Layer 4 of a small transformer language model trained on English Wikipedia (8 layers, counted from 0, width 64).
In attention head 0, each number of a token's query is one row of weights dot the token's vector x. The head spreads its attention over the tokens so far by the softmax of query dot key.

Query weights of the head. A number n stands for n times 0.0074.
q0: -1 0 -2 -12 0 2 2 0 2 -4 1 -7 -2 -3 0 -4 8 2 0 -4 -3 5 5 -6 3 2 -6 0 -3 -1 14 3 -5 -5 -6 -3 -9 0 8 -1 1 1 -6 -4 -1 2 -10 -1 1 1 1 -2 -5 -5 2 7 -1 6 -2 0 1 -3 -5 0
q1: 0 -13 -2 -1 1 -2 -1 -6 1 3 7 2 0 4 4 -2 0 0 -3 -5 2 -8 -3 2 -3 -7 3 10 4 -4 -5 -5 -1 0 -2 7 -9 -1 -2 5 5 -3 -2 2 -1 -2 1 8 -6 5 -3 -1 -3 -1 6 1 -5 3 -9 2 0 11 1 -1
q2: 7 -8 1 -6 0 9 1 -1 -6 11 -6 8 5 6 0 5 8 -2 -5 -7 0 -7 -5 1 11 -5 -9 8 1 7 -6 4 -7 4 -9 8 -7 1 3 6 5 4 -4 -11 -2 -7 6 7 -4 -10 -2 8 3 0 -3 8 10 8 -2 5 5 12 4 1
q3: -10 -8 -7 10 0 -4 5 6 8 1 8 3 -10 18 2 -6 3 -3 10 25 -1 -11 7 -4 0 24 -3 17 8 -7 4 -10 -6 7 -10 11 0 -2 -12 -1 -3 4 1 2 -22 -4 0 0 4 -19 -8 3 3 8 -22 -6 11 6 9 -7 6 3 17 14
q4: 31 -28 -9 -4 -18 15 -2 -13 -24 38 -10 27 -1 36 -10 6 -9 -6 -10 -11 -20 9 -8 -12 12 4 -7 1 -24 -17 6 -6 -12 -14 -2 -9 0 -13 -9 9 24 27 -3 -8 -4 -11 11 0 27 -12 13 9 -15 -8 -37 -11 4 12 -23 2 -1 20 7 3
q5: -4 13 3 5 -2 6 -5 -8 18 6 2 10 2 0 -4 3 -1 -11 11 -3 9 -17 12 -2 5 -8 -13 0 14 -4 -22 13 -8 5 -8 -13 -5 -4 -5 -17 -12 -16 22 -8 -8 2 -4 -8 -23 -1 7 -4 11 -2 -8 3 -4 -3 16 3 5 4 3 14
q6: 28 -41 -27 19 33 24 11 5 -4 29 -9 20 -5 32 -19 37 13 37 -18 5 -18 -36 -27 11 15 62 -1 -26 -50 25 -14 3 -8 24 34 -24 -22 53 2 -34 -20 11 52 -21 60 44 -46 19 -37 22 18 11 -17 23 -4 -23 -25 29 -19 14 4 -14 -9 1
q7: 12 -12 4 -53 -21 8 -5 -10 -34 13 -40 32 41 13 -1 -1 -13 -5 -41 4 -14 1 16 -25 -21 -28 30 1 1 40 1 -27 16 -11 -40 -21 1 -39 4 -19 15 3 -14 7 -29 -29 -15 -3 10 -21 -25 -12 17 9 -2 3 19 46 30 -86 -33 0 -32 -15
q8: -24 4 0 -33 8 -20 -6 17 -5 -36 30 -4 4 -45 -7 7 13 -32 -9 -9 -8 -59 -22 -18 49 -27 66 4 -18 5 7 -40 -19 6 1 23 -5 6 5 -28 -13 2 -2 5 13 -5 25 25 9 41 5 -26 -38 51 17 8 2 -19 14 -9 3 -25 2 -28
q9: 48 -4 6 -37 -25 37 39 34 -5 -5 -3 -36 -50 29 66 57 -25 25 -36 -47 -27 -4 0 19 16 4 28 12 -5 13 -10 -52 -46 -26 19 -7 32 29 33 2 13 -34 43 8 -6 -19 -22 -5 5 -44 -11 28 10 11 -20 8 17 -2 9 -39 8 -46 -9 38
q10: -43 -33 17 15 -23 31 -22 25 -15 -29 10 10 21 -56 -16 21 -4 20 -35 11 -3 -8 37 15 18 -52 -2 -36 -38 34 -26 -9 -16 6 -9 63 22 2 33 19 6 -27 -33 -7 9 5 56 -35 32 47 16 25 43 17 -21 48 -8 16 -24 35 -17 -3 -44 -4
q11: 20 52 -17 4 -3 -3 0 -23 -20 -22 -24 -24 13 3 -83 -13 -44 -69 21 6 5 15 29 9 11 -32 17 -3 -15 5 12 -34 -45 -57 4 0 22 24 37 -28 -5 25 -22 2 4 -45 39 31 11 -50 8 23 -83 -37 6 10 10 -41 7 -18 27 18 -6 24
q12: 13 40 27 -5 -73 23 -16 2 -26 20 -34 8 37 18 12 3 -15 15 4 -63 -53 7 -7 10 6 -12 41 -13 -46 48 -30 -35 4 -7 1 14 1 10 -25 0 16 -26 35 23 -70 26 46 -22 -18 47 34 7 4 8 -3 -7 44 16 11 7 44 -7 12 45
q13: 40 -29 4 22 4 21 -11 -53 8 8 -28 -16 50 -44 -30 -18 0 2 30 -23 -32 -19 -9 20 18 -15 -64 -49 -63 -11 -23 -1 -19 -19 43 13 -35 -10 -10 -3 58 -12 -19 -18 -14 -55 -13 -33 20 15 -11 -39 -7 -25 -42 10 -53 -19 -27 -65 29 52 11 -9
q14: -23 -74 28 10 -17 12 -12 54 10 -32 -3 -6 13 12 -19 60 -54 -66 -13 4 31 -48 7 -21 -4 -7 0 -4 -13 -72 -15 -24 12 -10 20 6 -38 33 44 -52 21 18 -12 -25 -72 -20 4 27 7 6 9 0 3 32 9 -41 10 -18 15 -32 -36 4 4 -45
q15: -34 -26 -5 -48 17 49 6 16 13 52 -26 -2 -61 -3 9 63 -5 29 2 6 -7 11 -47 -7 -7 18 21 -6 7 19 3 -49 48 -20 2 37 -1 -3 -30 -20 6 5 9 63 -31 -32 50 -8 9 50 59 43 21 63 21 -34 -35 -3 -4 28 -34 19 60 -5
q16: -27 94 -12 10 6 -17 1 0 -9 -19 7 -29 -41 42 -9 -3 66 -20 -24 -41 7 4 -4 -38 47 -19 19 26 20 14 17 25 16 -23 40 8 37 -8 11 1 28 30 -31 -5 -26 -9 -50 2 7 22 10 25 -5 11 -52 -28 16 -33 -27 78 -17 13 -32 -56
q17: 17 2 37 -11 -5 41 11 -26 -57 11 -5 24 3 28 -17 6 -11 -13 -16 2 -32 -28 -40 -15 -13 3 7 -28 4 25 40 23 -50 -28 -22 -18 24 0 2 32 -2 7 -26 -5 32 22 0 -14 -3 22 7 26 13 6 -33 20 31 39 8 8 -42 1 -16 -23
q18: 0 3 5 17 -14 -28 -15 13 41 -13 49 -71 15 -14 -66 -11 31 30 -19 22 -6 -17 -4 -40 13 -18 -2 4 75 16 -5 -1 19 43 -25 55 -1 -2 -18 -26 18 -28 -29 41 -82 -37 -2 0 -2 -27 -9 14 43 17 33 -15 14 -28 -34 -20 -17 -12 26 9
q19: 6 -10 -16 -18 -39 16 29 63 -20 -28 -10 -1 -24 23 39 11 -17 4 -14 -5 -27 40 47 19 -24 -21 -39 35 27 15 16 -3 -25 -4 -5 -3 -52 -11 -15 -5 -3 -40 6 0 18 2 71 34 16 -57 9 0 -12 -24 53 4 4 -26 -40 -17 -46 -18 1 -6
q20: -34 -30 14 -53 46 19 60 4 -73 -20 18 18 33 -33 7 4 -7 44 -38 -2 -19 -52 42 -45 24 -26 -8 58 -16 37 19 -39 2 -11 -59 -49 16 -32 21 36 31 -35 -53 36 41 -8 -25 47 5 51 17 18 -49 4 -14 -10 9 0 -8 -19 -21 32 49 -68
q21: 1 49 -2 12 14 -2 21 -27 -7 3 7 -55 -57 -51 21 14 20 50 4 9 -30 17 30 5 -51 -47 -16 -19 12 62 36 18 36 -20 7 -13 -40 9 -22 -23 16 -31 10 27 31 0 17 27 -31 -12 -8 -31 -18 -43 -12 -21 -1 -31 -17 -59 -34 8 7 13
q22: -3 33 -14 -70 -8 -90 -16 -1 2 -1 -4 26 13 -10 -17 -27 6 -43 9 33 5 -2 51 -7 -38 21 29 -43 -38 17 30 -6 60 12 -24 -28 -24 -5 14 -51 -10 1 49 -2 0 48 -30 20 -8 13 11 -27 -45 47 38 -34 -29 -3 40 10 -29 -30 -50 -27
q23: -17 -8 31 31 4 2 -1 13 15 -51 16 -37 23 -13 11 18 -9 -41 79 6 -7 -24 -15 9 -6 -3 -50 8 13 -23 -15 20 -8 24 -11 -7 27 38 36 -3 -24 -15 32 14 42 24 42 14 -14 44 18 9 -24 -32 24 22 3 -55 53 -6 -7 -12 56 -50
q24: 9 -8 11 45 50 13 23 7 0 11 6 -7 -8 -50 -18 -5 -11 74 27 31 41 -35 7 -2 9 33 14 -10 25 21 -58 -18 1 26 -32 19 -7 13 -62 -22 -42 -36 -24 -3 12 21 4 39 -43 7 15 16 -35 -20 16 -14 30 2 -19 -48 52 -22 0 22
q25: -57 -7 22 29 22 11 -15 -15 6 -17 26 -15 -15 -52 45 -26 -28 18 15 33 89 36 43 38 -24 -35 -10 8 -10 -27 -48 -16 21 -10 -11 -11 4 -45 19 0 -47 -30 2 2 18 -10 10 -12 31 -31 -23 23 22 10 3 5 -4 5 34 49 -16 3 -37 12
q26: -42 7 47 -1 -1 1 -16 -7 -8 -25 2 -28 -3 -17 4 -25 -10 11 29 24 -18 -40 29 -11 -66 2 7 6 12 25 -5 31 5 23 10 -26 13 12 5 -21 8 -62 22 23 -11 15 -2 15 -24 9 -25 10 12 -14 31 15 3 -44 33 -44 -6 -7 2 30
q27: 12 -3 -2 -31 52 16 28 -6 42 -39 16 -36 -17 -60 41 0 28 25 5 -17 30 7 22 16 51 31 15 28 -14 10 2 -46 -4 9 42 -21 11 20 28 -37 -1 -35 21 4 -13 -41 -80 -7 4 -13 -44 -16 16 16 13 -19 -20 -34 33 -10 32 -25 -20 22
q28: 9 -41 13 -22 -24 -32 14 -3 -15 -7 2 16 -7 -42 44 4 21 6 -30 -4 -56 -3 -12 8 -5 -13 -16 24 16 -26 65 34 -14 27 6 0 10 6 44 29 46 -22 21 28 43 -14 8 -27 10 -8 0 -33 79 -4 27 41 -57 6 -10 -4 -25 -9 -26 -58
q29: 26 -47 -19 8 -3 -39 -18 12 16 -26 34 -10 44 -10 6 -43 10 12 -48 0 -18 6 -5 -5 22 32 62 -1 -41 19 -21 -21 20 4 6 2 16 -17 10 17 -20 22 -15 -11 19 34 3 -2 35 -23 -23 -13 -35 5 24 25 30 9 22 7 48 -44 -18 40
q30: -50 30 38 7 11 0 -25 -1 -37 15 22 8 42 18 53 -28 -1 -6 34 -25 37 -3 1 4 -47 31 -3 4 -32 15 -31 19 13 -16 47 -66 22 -40 0 -24 25 -37 -1 4 -35 4 -51 -18 -37 -7 -4 5 4 -30 -31 -11 23 -35 23 -30 -5 26 30 -4
q31: -16 27 -24 9 -1 -18 -15 16 10 -13 32 -11 8 -45 63 -14 22 4 44 -22 -30 -7 11 10 29 9 3 11 -49 23 -7 -34 54 -29 11 -25 36 -8 0 -26 -3 5 53 28 -8 -7 55 -9 17 8 20 -27 -26 16 -20 11 -10 -27 -13 42 -13 36 49 33

Each question shows a short text with each token's key, already scaled and adjusted for position as the last token sees it. A number n stands for n times 0.015.

Then comes the last token's vector x. A number n stands for n times 0.057.

0 " and": -1 2 3 -10 22 -21 12 17 -21 -4 23 22 -10 35 -4 3 3 47 -48 -19 -4 -6 -10 -34 -28 1 -34 -19 -15 -27 -9 -21
1 " Manag": -3 -2 1 14 14 -6 -16 25 -28 -17 9 8 -7 20 -23 2 -8 40 -31 -30 -5 -17 -10 -28 -15 -1 -44 -23 -2 -8 -3 3
2 "ement": -3 -9 3 12 8 -16 6 32 1 30 -38 -11 -1 -8 20 6 0 5 -3 -26 -14 -5 23 -22 -32 -38 -4 52 25 -17 -5 -4
3 "\n": -2 0 5 -4 11 -24 7 27 6 16 11 11 5 28 3 12 -7 43 -47 -22 -6 -11 3 -35 -33 -26 -41 -21 9 -3 -23 -11
4 "-": -1 1 6 3 25 -43 1 28 -4 3 10 34 -6 34 4 20 -2 37 -55 -16 16 -23 -22 -35 -44 -22 -53 -31 -5 -22 -32 -2
5 " Ch": -2 -5 -5 6 10 -18 -14 35 -21 -2 -1 0 5 24 6 33 -4 22 -4 -12 -6 -27 -23 -46 -22 -19 -44 -19 -21 -2 3 1
6 "ong": -1 -1 -4 0 -8 -13 -45 -33 -38 -48 -31 -5 -50 1 -10 1 3 -16 36 -19 -53 -5 -31 2 -7 38 -5 -2 -13 -38 -9 -13
7 "q": 1 5 -8 -1 -4 -4 -1 -18 -5 3 20 2 27 -24 13 36 -14 22 40 1 -37 -32 -32 16 17 -20 -7 -27 0 -28 -46 -28
8 "ing": -6 -3 -5 6 11 2 14 -21 33 25 32 5 -9 -59 -14 0 -9 12 -13 6 25 -37 -2 33 -2 27 2 29 25 18 -38 19
x: -11 13 17 -27 -16 8 4 13 -31 6 -16 2 24 -2 -10 19 -34 7 -22 1 -22 0 -15 -15 -1 4 -28 -40 -16 23 10 6 8 2 -10 6 17 -2 -23 9 3 7 -6 -12 -18 9 11 -6 5 20 0 66 7 14 -16 53 1 33 21 44 0 9 -2 10
Which token does the last token look at most, and with what share of its attention? 4 "-", with about 80%

0 " then": 0 0 2 2 20 -23 10 -1 0 -19 27 1 4 35 -4 4 -12 31 -31 -2 -10 -22 -22 -16 -12 -16 -42 -36 -12 14 -21 -10
1 " sent": -2 -1 1 1 13 -5 12 6 11 -8 23 11 12 37 4 -2 7 42 -17 -6 -15 -5 -9 -8 -22 -26 -41 -36 -8 -5 -17 -8
2 " to": 2 -2 -1 3 21 -28 -7 9 15 11 15 20 27 37 16 10 -2 28 -18 19 0 -10 -19 -11 -24 -36 -44 -37 -7 -1 -26 -6
3 " England": 3 -3 2 8 15 -8 -50 24 -13 -23 13 14 17 41 -3 -2 -4 40 -18 -15 4 -3 -5 -24 -34 -11 -15 -34 0 -9 13 -13
4 " to": 2 4 0 3 22 -24 -10 2 -5 2 18 26 5 38 -2 -16 -9 36 -46 5 -10 -26 -15 -2 -39 -6 -44 -36 3 3 -23 -20
5 " prevent": -2 2 -2 12 19 -20 -28 15 1 -11 17 1 5 40 14 -1 19 34 -24 7 10 -11 -38 -32 -32 -13 -45 -29 -7 -4 7 -8
6 " a": -1 0 3 0 28 -22 1 18 8 0 19 25 2 37 17 1 17 44 -48 -1 8 -9 -12 -18 -48 -22 -50 -30 -5 -8 -10 -5
7 " r": 9 1 -9 11 13 -9 12 14 -4 -24 21 6 5 46 15 8 -3 17 -37 6 -11 -11 12 -24 -1 -10 -45 -30 -29 6 3 2
8 "up": 5 -2 -11 13 14 -19 -21 -11 3 -26 -42 0 -44 -3 33 -3 54 -42 -6 38 10 32 24 -2 -28 5 -10 26 9 -40 35 13
x: 0 32 18 -6 -15 12 30 -14 15 -1 -31 12 -13 45 -3 15 -29 5 -37 -12 4 8 -8 21 5 -7 4 34 13 -21 -20 -1 -27 -23 21 -34 -13 -11 -24 -2 45 14 15 -19 42 -6 -29 -8 7 19 -3 2 40 -9 -20 12 -40 0 -4 -8 -24 -17 -6 -13
Which token does the last token look at most, and with what share of its attention? 6 " a", with about 80%

0 "imated": -5 -1 0 3 14 -3 11 14 2 -13 6 -2 20 34 8 29 1 14 -21 -21 -29 4 27 -20 -31 -36 -12 -20 2 -17 15 12
1 " that": -1 1 5 -3 26 -34 -12 10 -9 -9 20 15 2 23 11 13 11 39 -53 -13 -4 -22 -18 -25 -46 -3 -54 -28 -6 -11 -20 -14
2 " cont": 0 5 -3 8 19 -19 -8 14 -3 -8 18 0 -7 23 3 12 15 40 -33 -9 -4 -16 -13 -21 -44 -16 -58 -31 0 7 -14 -6
3 "ested": -3 0 -5 0 7 -19 -4 -4 -1 1 0 -11 -2 8 35 23 42 10 19 -3 -49 2 -14 -51 -31 -14 -36 -16 -12 -10 -11 -9
4 " areas": 4 -1 -5 5 17 -6 -3 12 2 -5 24 -8 26 -2 8 -8 36 40 -20 4 -17 3 17 -34 -30 -21 -28 -43 -5 11 -8 2
5 " such": -3 3 0 8 24 -32 10 20 7 -2 16 -3 -10 3 4 -8 9 35 -27 20 23 -14 -5 -34 -20 -24 -55 -32 5 21 -29 -8
6 " as": -2 0 3 5 19 -35 1 30 -15 10 17 9 1 42 26 8 -10 28 -31 -1 -11 -23 -20 -42 -41 -12 -55 -19 -1 -4 -26 -5
7 " the": -1 1 9 -2 27 -30 6 27 -7 3 16 24 -9 36 9 13 -3 47 -56 -4 11 -14 -14 -38 -46 -11 -60 -27 -4 -16 -20 -14
8 " Par": 3 4 -7 4 13 -7 -26 25 -7 -9 21 31 -7 33 9 17 -10 21 -9 -20 -26 -28 -7 -28 -26 15 -45 -28 -20 5 -7 -1
x: 11 -3 -5 -10 -8 13 9 -23 5 12 -25 3 -15 9 -26 14 -18 -23 14 -10 33 -6 33 -18 -3 5 2 -18 6 -6 10 17 16 -57 -12 47 -1 -12 36 5 2 14 -3 -9 -2 -58 -28 9 8 -22 -13 -8 -15 10 -33 -34 -12 -8 -15 -6 -13 15 17 -6
Which token does the last token look at most? 7 " the"

0 "s": 2 -1 -6 -4 14 -16 4 10 -22 1 11 -4 -8 -40 -17 10 28 47 -28 -12 2 -11 -21 -33 -10 19 -17 -14 -10 -22 -13 -33
1 " countries": -2 0 0 5 13 -16 -11 16 -27 -1 17 0 -5 -9 -13 -14 4 45 -24 4 4 -15 10 -46 -30 13 -35 -34 4 9 -28 -27
2 " to": 4 -6 2 2 20 -22 -9 21 -15 2 15 8 -3 20 -7 -25 -9 36 -38 16 4 -16 13 -18 -42 -7 -28 -31 18 2 -15 -36
3 " mon": -2 1 -3 2 16 -5 -6 26 -6 -6 17 16 0 42 14 -4 5 47 -16 -8 -7 -7 -13 -24 -27 0 -41 -44 -8 -10 5 -20
4 "itor": 2 -1 -7 10 7 -27 -20 32 15 5 7 14 6 -7 68 15 15 -12 27 18 -21 5 1 -49 14 9 -34 -2 -47 -18 -9 -21
5 " mar": 2 -4 -6 5 17 1 -2 30 21 18 25 28 16 26 25 -13 2 34 -29 9 -19 -12 8 -15 -31 -8 -29 -21 -10 25 -12 -17
6 "it": -4 -1 -2 12 9 -19 -24 14 43 -33 -24 26 -15 45 52 -26 24 -29 36 16 20 35 19 3 2 -39 4 12 -22 -25 12 -9
7 "ime": -8 -1 -3 10 2 -12 -51 12 -4 3 24 23 24 20 33 -48 1 19 13 30 -43 -10 -15 13 -46 -4 18 -25 7 -12 4 -31
8 " activities": -3 -4 -6 10 11 -3 8 -11 -6 -10 20 8 18 48 -4 -45 -9 31 -38 -1 -29 -8 -3 1 -19 -18 -22 -32 2 19 -15 -4
x: 31 -31 8 -13 -43 -6 -8 1 -6 20 -12 18 -3 16 -3 30 -3 -4 -30 1 -1 23 11 -1 -6 -4 -5 -21 -14 14 21 52 -18 -21 -20 18 -21 -17 26 36 -15 18 -1 -15 3 36 3 10 -7 12 -7 -36 6 -6 6 35 19 40 -7 7 -24 10 -21 -31
Which token does the last token look at most? 2 " to"

0 " the": 0 2 6 -7 24 -32 0 23 1 4 21 36 0 41 15 15 -4 44 -53 -7 1 -19 -14 -29 -51 -12 -60 -27 -5 -19 -27 -11
1 " school": -3 6 3 8 7 -23 -30 17 0 -17 24 3 6 31 28 10 -10 22 -20 -19 -29 -30 -8 -24 -20 22 -54 -23 -21 10 -10 7
2 "’s": -2 -1 2 2 10 -11 15 29 10 -6 10 12 2 8 -5 -22 -22 31 -38 0 -14 -20 25 -30 -11 -9 -36 -23 -13 32 -24 -22
3 " overall": 0 2 1 3 14 -6 -6 -5 -16 -32 30 7 8 65 -1 -18 -11 18 -37 -11 -35 -6 -17 -5 -11 6 -5 -34 -3 9 25 -1
4 " qu": -7 -3 -8 10 17 -5 7 4 -7 -8 14 14 2 21 6 -1 26 33 -28 -11 -24 -21 -10 -22 -35 -16 -49 -41 -10 14 4 -4
5 "ality": -1 3 -1 10 13 -5 16 -18 16 4 -12 0 -22 -1 48 21 47 -18 -16 18 24 23 -1 13 -11 10 0 29 -24 -34 35 28
6 ",": 1 4 0 -3 5 -11 22 10 -16 -4 14 -18 17 0 7 -21 7 43 -41 -21 -31 -9 9 -31 -22 -17 -14 -30 -9 -8 0 -29
7 " via": -3 -4 -3 5 19 -10 -4 14 -18 -30 28 -1 -8 33 -12 -10 8 34 -28 -2 10 -11 8 -29 -20 1 -41 -38 5 5 -6 -8
8 "b": 2 4 -3 3 8 -6 -27 50 -10 -20 2 -31 11 26 -15 -5 2 9 -10 -19 15 27 -3 -64 15 15 0 -1 -18 -9 49 -28
x: 3 23 -3 4 4 18 17 18 -20 -36 -25 31 -16 18 -24 15 24 -5 24 2 32 -5 23 24 1 -12 33 -5 5 -2 -8 -16 -40 -26 4 12 -13 -4 32 -3 -28 46 1 -24 6 -19 22 -29 -8 10 39 -7 -20 0 -13 -28 -6 -28 -7 36 -13 23 -24 7
Which token does the last token look at most? 0 " the"

0 " of": -3 -3 0 -5 21 -17 -20 26 -8 -10 19 16 6 38 6 6 23 42 -28 -25 -6 -6 -8 -41 -40 -8 -36 -24 -9 -24 9 -12
1 " pe": 2 -2 2 5 11 -5 -11 34 -11 -13 24 12 9 49 4 -2 11 41 -15 -10 -3 -5 -1 -33 -37 -11 -38 -34 -6 -8 13 -9
2 "ace": 3 -6 3 4 2 0 25 10 -15 -6 -2 -11 4 52 9 -24 -46 0 -39 19 -32 29 21 1 -3 -16 23 -15 6 -28 21 -32
3 "m": -3 -4 1 5 1 -7 -7 2 -3 -18 9 -8 21 23 11 -58 -33 28 -32 6 -59 3 -3 28 -26 -26 13 -41 24 2 6 -39
4 "aker": 4 -4 -2 9 16 12 39 -26 34 -14 6 18 -6 2 -12 -50 46 9 -40 -22 -24 0 3 -14 -6 2 -29 8 -21 37 10 25
5 " and": 3 1 5 -5 19 -17 17 13 -3 3 32 15 5 31 4 -10 5 49 -43 -7 -11 -15 -5 -22 -34 -19 -35 -23 -7 -11 -20 -21
6 " d": 6 -2 -5 6 18 -5 -5 19 -16 -10 21 5 -3 30 1 -10 10 42 -38 -13 -2 -3 -15 -23 -15 1 -37 -25 -17 9 2 -8
7 "iplom": 1 1 -12 12 11 -11 -29 -20 -1 -23 -10 28 -22 3 2 7 49 -14 2 -5 -21 -4 -10 -13 -32 12 -55 -6 -19 -5 -16 18
8 "at,": -2 -2 3 3 5 -7 2 9 -10 7 -11 7 -1 27 15 -57 17 29 -41 -25 -26 -5 0 -5 -42 -19 -5 8 7 -15 29 -30
x: -23 -35 2 20 1 11 -16 -11 -7 18 -28 27 28 -6 -5 2 2 -2 0 6 -26 -3 -8 8 23 -13 25 -3 2 27 -2 30 -40 -25 -18 -17 -18 -40 7 21 8 5 -19 -24 5 10 8 5 23 27 -13 -29 20 6 -17 25 4 31 -47 8 -25 -12 -38 -3
Which token does the last token look at most? 5 " and"

0 "ro": -3 -4 -3 10 19 5 -3 16 -13 20 27 5 20 55 5 -20 10 21 -9 -16 -23 1 -50 -23 -24 -11 4 11 10 -11 28 -27
1 "le": 3 -6 -1 3 18 -7 -11 15 -7 13 26 16 20 61 12 -11 11 24 1 -18 -26 8 -58 -20 -13 -23 2 13 7 -22 35 -14
2 "um": -2 -6 0 9 16 8 22 10 -15 15 15 -17 54 23 -23 -27 21 31 -33 -24 -9 7 -16 -20 -7 -26 11 11 2 0 35 9
3 " expl": -1 1 -6 4 19 -6 19 8 5 -2 28 5 -20 12 4 -2 13 52 -32 -21 3 -22 -24 -8 -29 -8 -44 -24 2 19 -14 -17
4 "or": 3 2 -9 10 3 -13 3 -23 3 -2 -13 -33 -11 -1 43 12 45 -8 30 5 -46 14 -28 -8 -28 -35 -15 -2 5 -40 0 -20
5 "ation": 8 2 -1 7 6 -16 23 26 13 23 40 -35 40 15 44 -9 3 24 -7 0 -18 -5 -20 -32 -10 -24 -14 -2 7 4 3 -7
6 " in": -1 0 5 -1 25 -24 2 17 -9 13 23 19 11 30 -3 -1 3 48 -43 -8 -4 -15 -12 -40 -33 -13 -41 -21 -1 -5 -24 -13
7 " the": -1 2 8 -3 29 -29 4 19 -1 5 20 32 -3 37 11 15 7 48 -52 -6 7 -14 -18 -34 -52 -18 -61 -29 -3 -17 -26 -11
8 " R": 3 6 -10 5 7 -8 -31 17 -7 -22 23 18 0 37 10 15 -10 18 -17 -21 -27 -31 2 -28 -16 -2 -42 -30 -21 1 -9 0
x: -1 2 -15 -9 9 4 17 1 10 19 4 6 -30 1 3 3 -24 -20 11 -1 14 17 12 -7 0 -4 -16 -17 17 5 6 -2 7 -59 -33 -3 2 -16 45 35 -18 29 16 30 20 -39 -20 11 -11 -4 2 -6 -13 22 -10 -50 -45 10 1 2 -19 19 26 -21
Which token does the last token look at most, and with what share of its attention? 7 " the", with about 100%

0 " would": -5 -1 1 0 29 -21 1 13 23 17 19 10 -13 38 14 9 -6 30 -45 19 7 2 14 -5 -43 -11 -33 -12 29 -1 -20 -18
1 " serve": -2 0 7 3 19 -28 3 20 6 9 4 9 -7 33 14 0 -9 38 -31 21 14 -3 -12 -16 -32 -26 -47 -24 11 3 -22 -5
2 " four": 2 -1 7 1 23 -27 9 19 11 7 24 13 0 31 11 5 -12 42 -43 9 10 -5 -2 -13 -37 -24 -43 -41 7 -2 -8 -2
3 " French": -1 -3 -3 7 13 -7 -16 4 -4 -11 2 25 26 26 -3 12 -10 21 -22 14 -35 4 17 -24 -22 -19 -31 -46 -18 -3 -16 9
4 " king": 1 -7 0 7 13 -3 12 7 16 -17 9 30 6 51 9 -15 -14 34 -30 -1 -23 -16 -10 -9 -22 -19 -41 -27 -11 19 -27 -5
5 "s.": 3 4 8 -3 28 -29 -2 15 -5 1 23 40 -2 41 14 12 6 42 -59 -9 13 -8 -17 -29 -45 -11 -45 -34 2 -15 -27 -13
6 " He": 3 0 1 1 20 -18 -7 23 6 -17 2 -1 -11 13 -11 4 10 38 -46 -24 -10 -30 -9 -28 -34 -16 -44 -22 -3 11 -8 -16
7 " f": 5 4 -1 -1 16 -3 18 19 -1 -2 5 8 -24 22 7 7 -10 45 -48 -11 6 9 -2 -3 -4 -4 -44 -13 -18 -1 -3 -7
8 "ought": 3 0 -4 -1 11 -12 24 -13 12 1 -3 13 12 21 2 35 2 2 -5 18 -20 17 -12 -20 15 -25 -41 -16 -31 -20 -19 18
x: -6 11 4 -25 -26 17 -23 28 -22 3 -39 71 6 16 -19 34 -19 -6 -24 -15 -15 0 -8 17 15 -10 -4 -32 -14 2 10 23 18 -21 -3 6 -47 -2 -8 31 -16 -14 5 4 14 31 32 -5 -7 20 16 -21 11 14 -1 -8 7 -8 13 -16 -4 -7 12 -19
Which token does the last token look at most? 2 " four"

0 " V": 3 1 -5 6 15 1 -12 -7 -5 17 6 31 -35 -4 -1 6 27 -1 -1 -16 -5 -19 1 -6 -35 22 -31 43 15 2 -33 2
1 "arg": 4 -3 -4 8 13 -4 -7 -19 20 3 0 12 -63 -10 -1 16 29 -44 29 -1 -15 2 20 -18 -16 32 -25 64 11 2 -47 -8
2 "as,": 1 -4 -1 -2 12 -2 -3 -15 12 26 -7 28 -23 -2 20 -21 -2 17 -14 4 -10 16 20 37 -44 -14 23 22 44 -26 -11 -17
3 " S": -5 0 0 6 12 -3 -29 21 5 -24 35 9 -16 35 -11 -20 -9 46 -23 -19 15 -26 0 -4 -26 -5 -21 -19 23 10 -19 -13
4 "ão": -6 6 -6 1 13 -12 -19 1 -13 -14 6 2 -46 -11 -21 33 -16 1 30 4 15 -11 -17 -32 32 37 -26 4 -3 -6 -34 -7
5 " Paul": -2 5 -2 4 7 -4 -29 41 10 11 13 -10 -27 32 22 13 -11 32 42 -23 26 -12 -9 -3 -16 -9 7 30 36 -17 1 -21
6 "o": -2 6 0 3 3 -3 -7 6 47 -14 15 19 1 40 43 -31 -18 16 36 -32 -5 -26 4 61 -7 -40 35 19 26 0 -12 -18
7 "\n": 4 1 4 -1 14 -25 10 21 8 14 32 17 -3 39 6 16 -13 46 -40 -22 12 -21 -28 -28 -16 -14 -44 -19 3 2 -31 -9
8 "-": 2 0 4 6 28 -42 1 27 -3 3 14 35 -8 34 9 19 -4 37 -54 -11 16 -27 -27 -34 -45 -17 -51 -33 -5 -19 -31 -5
x: 12 -28 -7 0 -30 15 5 11 -5 59 9 20 3 -2 7 16 -18 -4 11 -20 5 7 -14 -37 29 19 5 3 2 -9 7 7 -11 -26 -16 0 -4 -92 -10 2 -3 12 -1 -6 -28 -36 -2 -5 30 -5 18 8 5 -7 -1 -29 -1 6 -14 4 1 5 6 21
Which token does the last token look at most? 8 "-"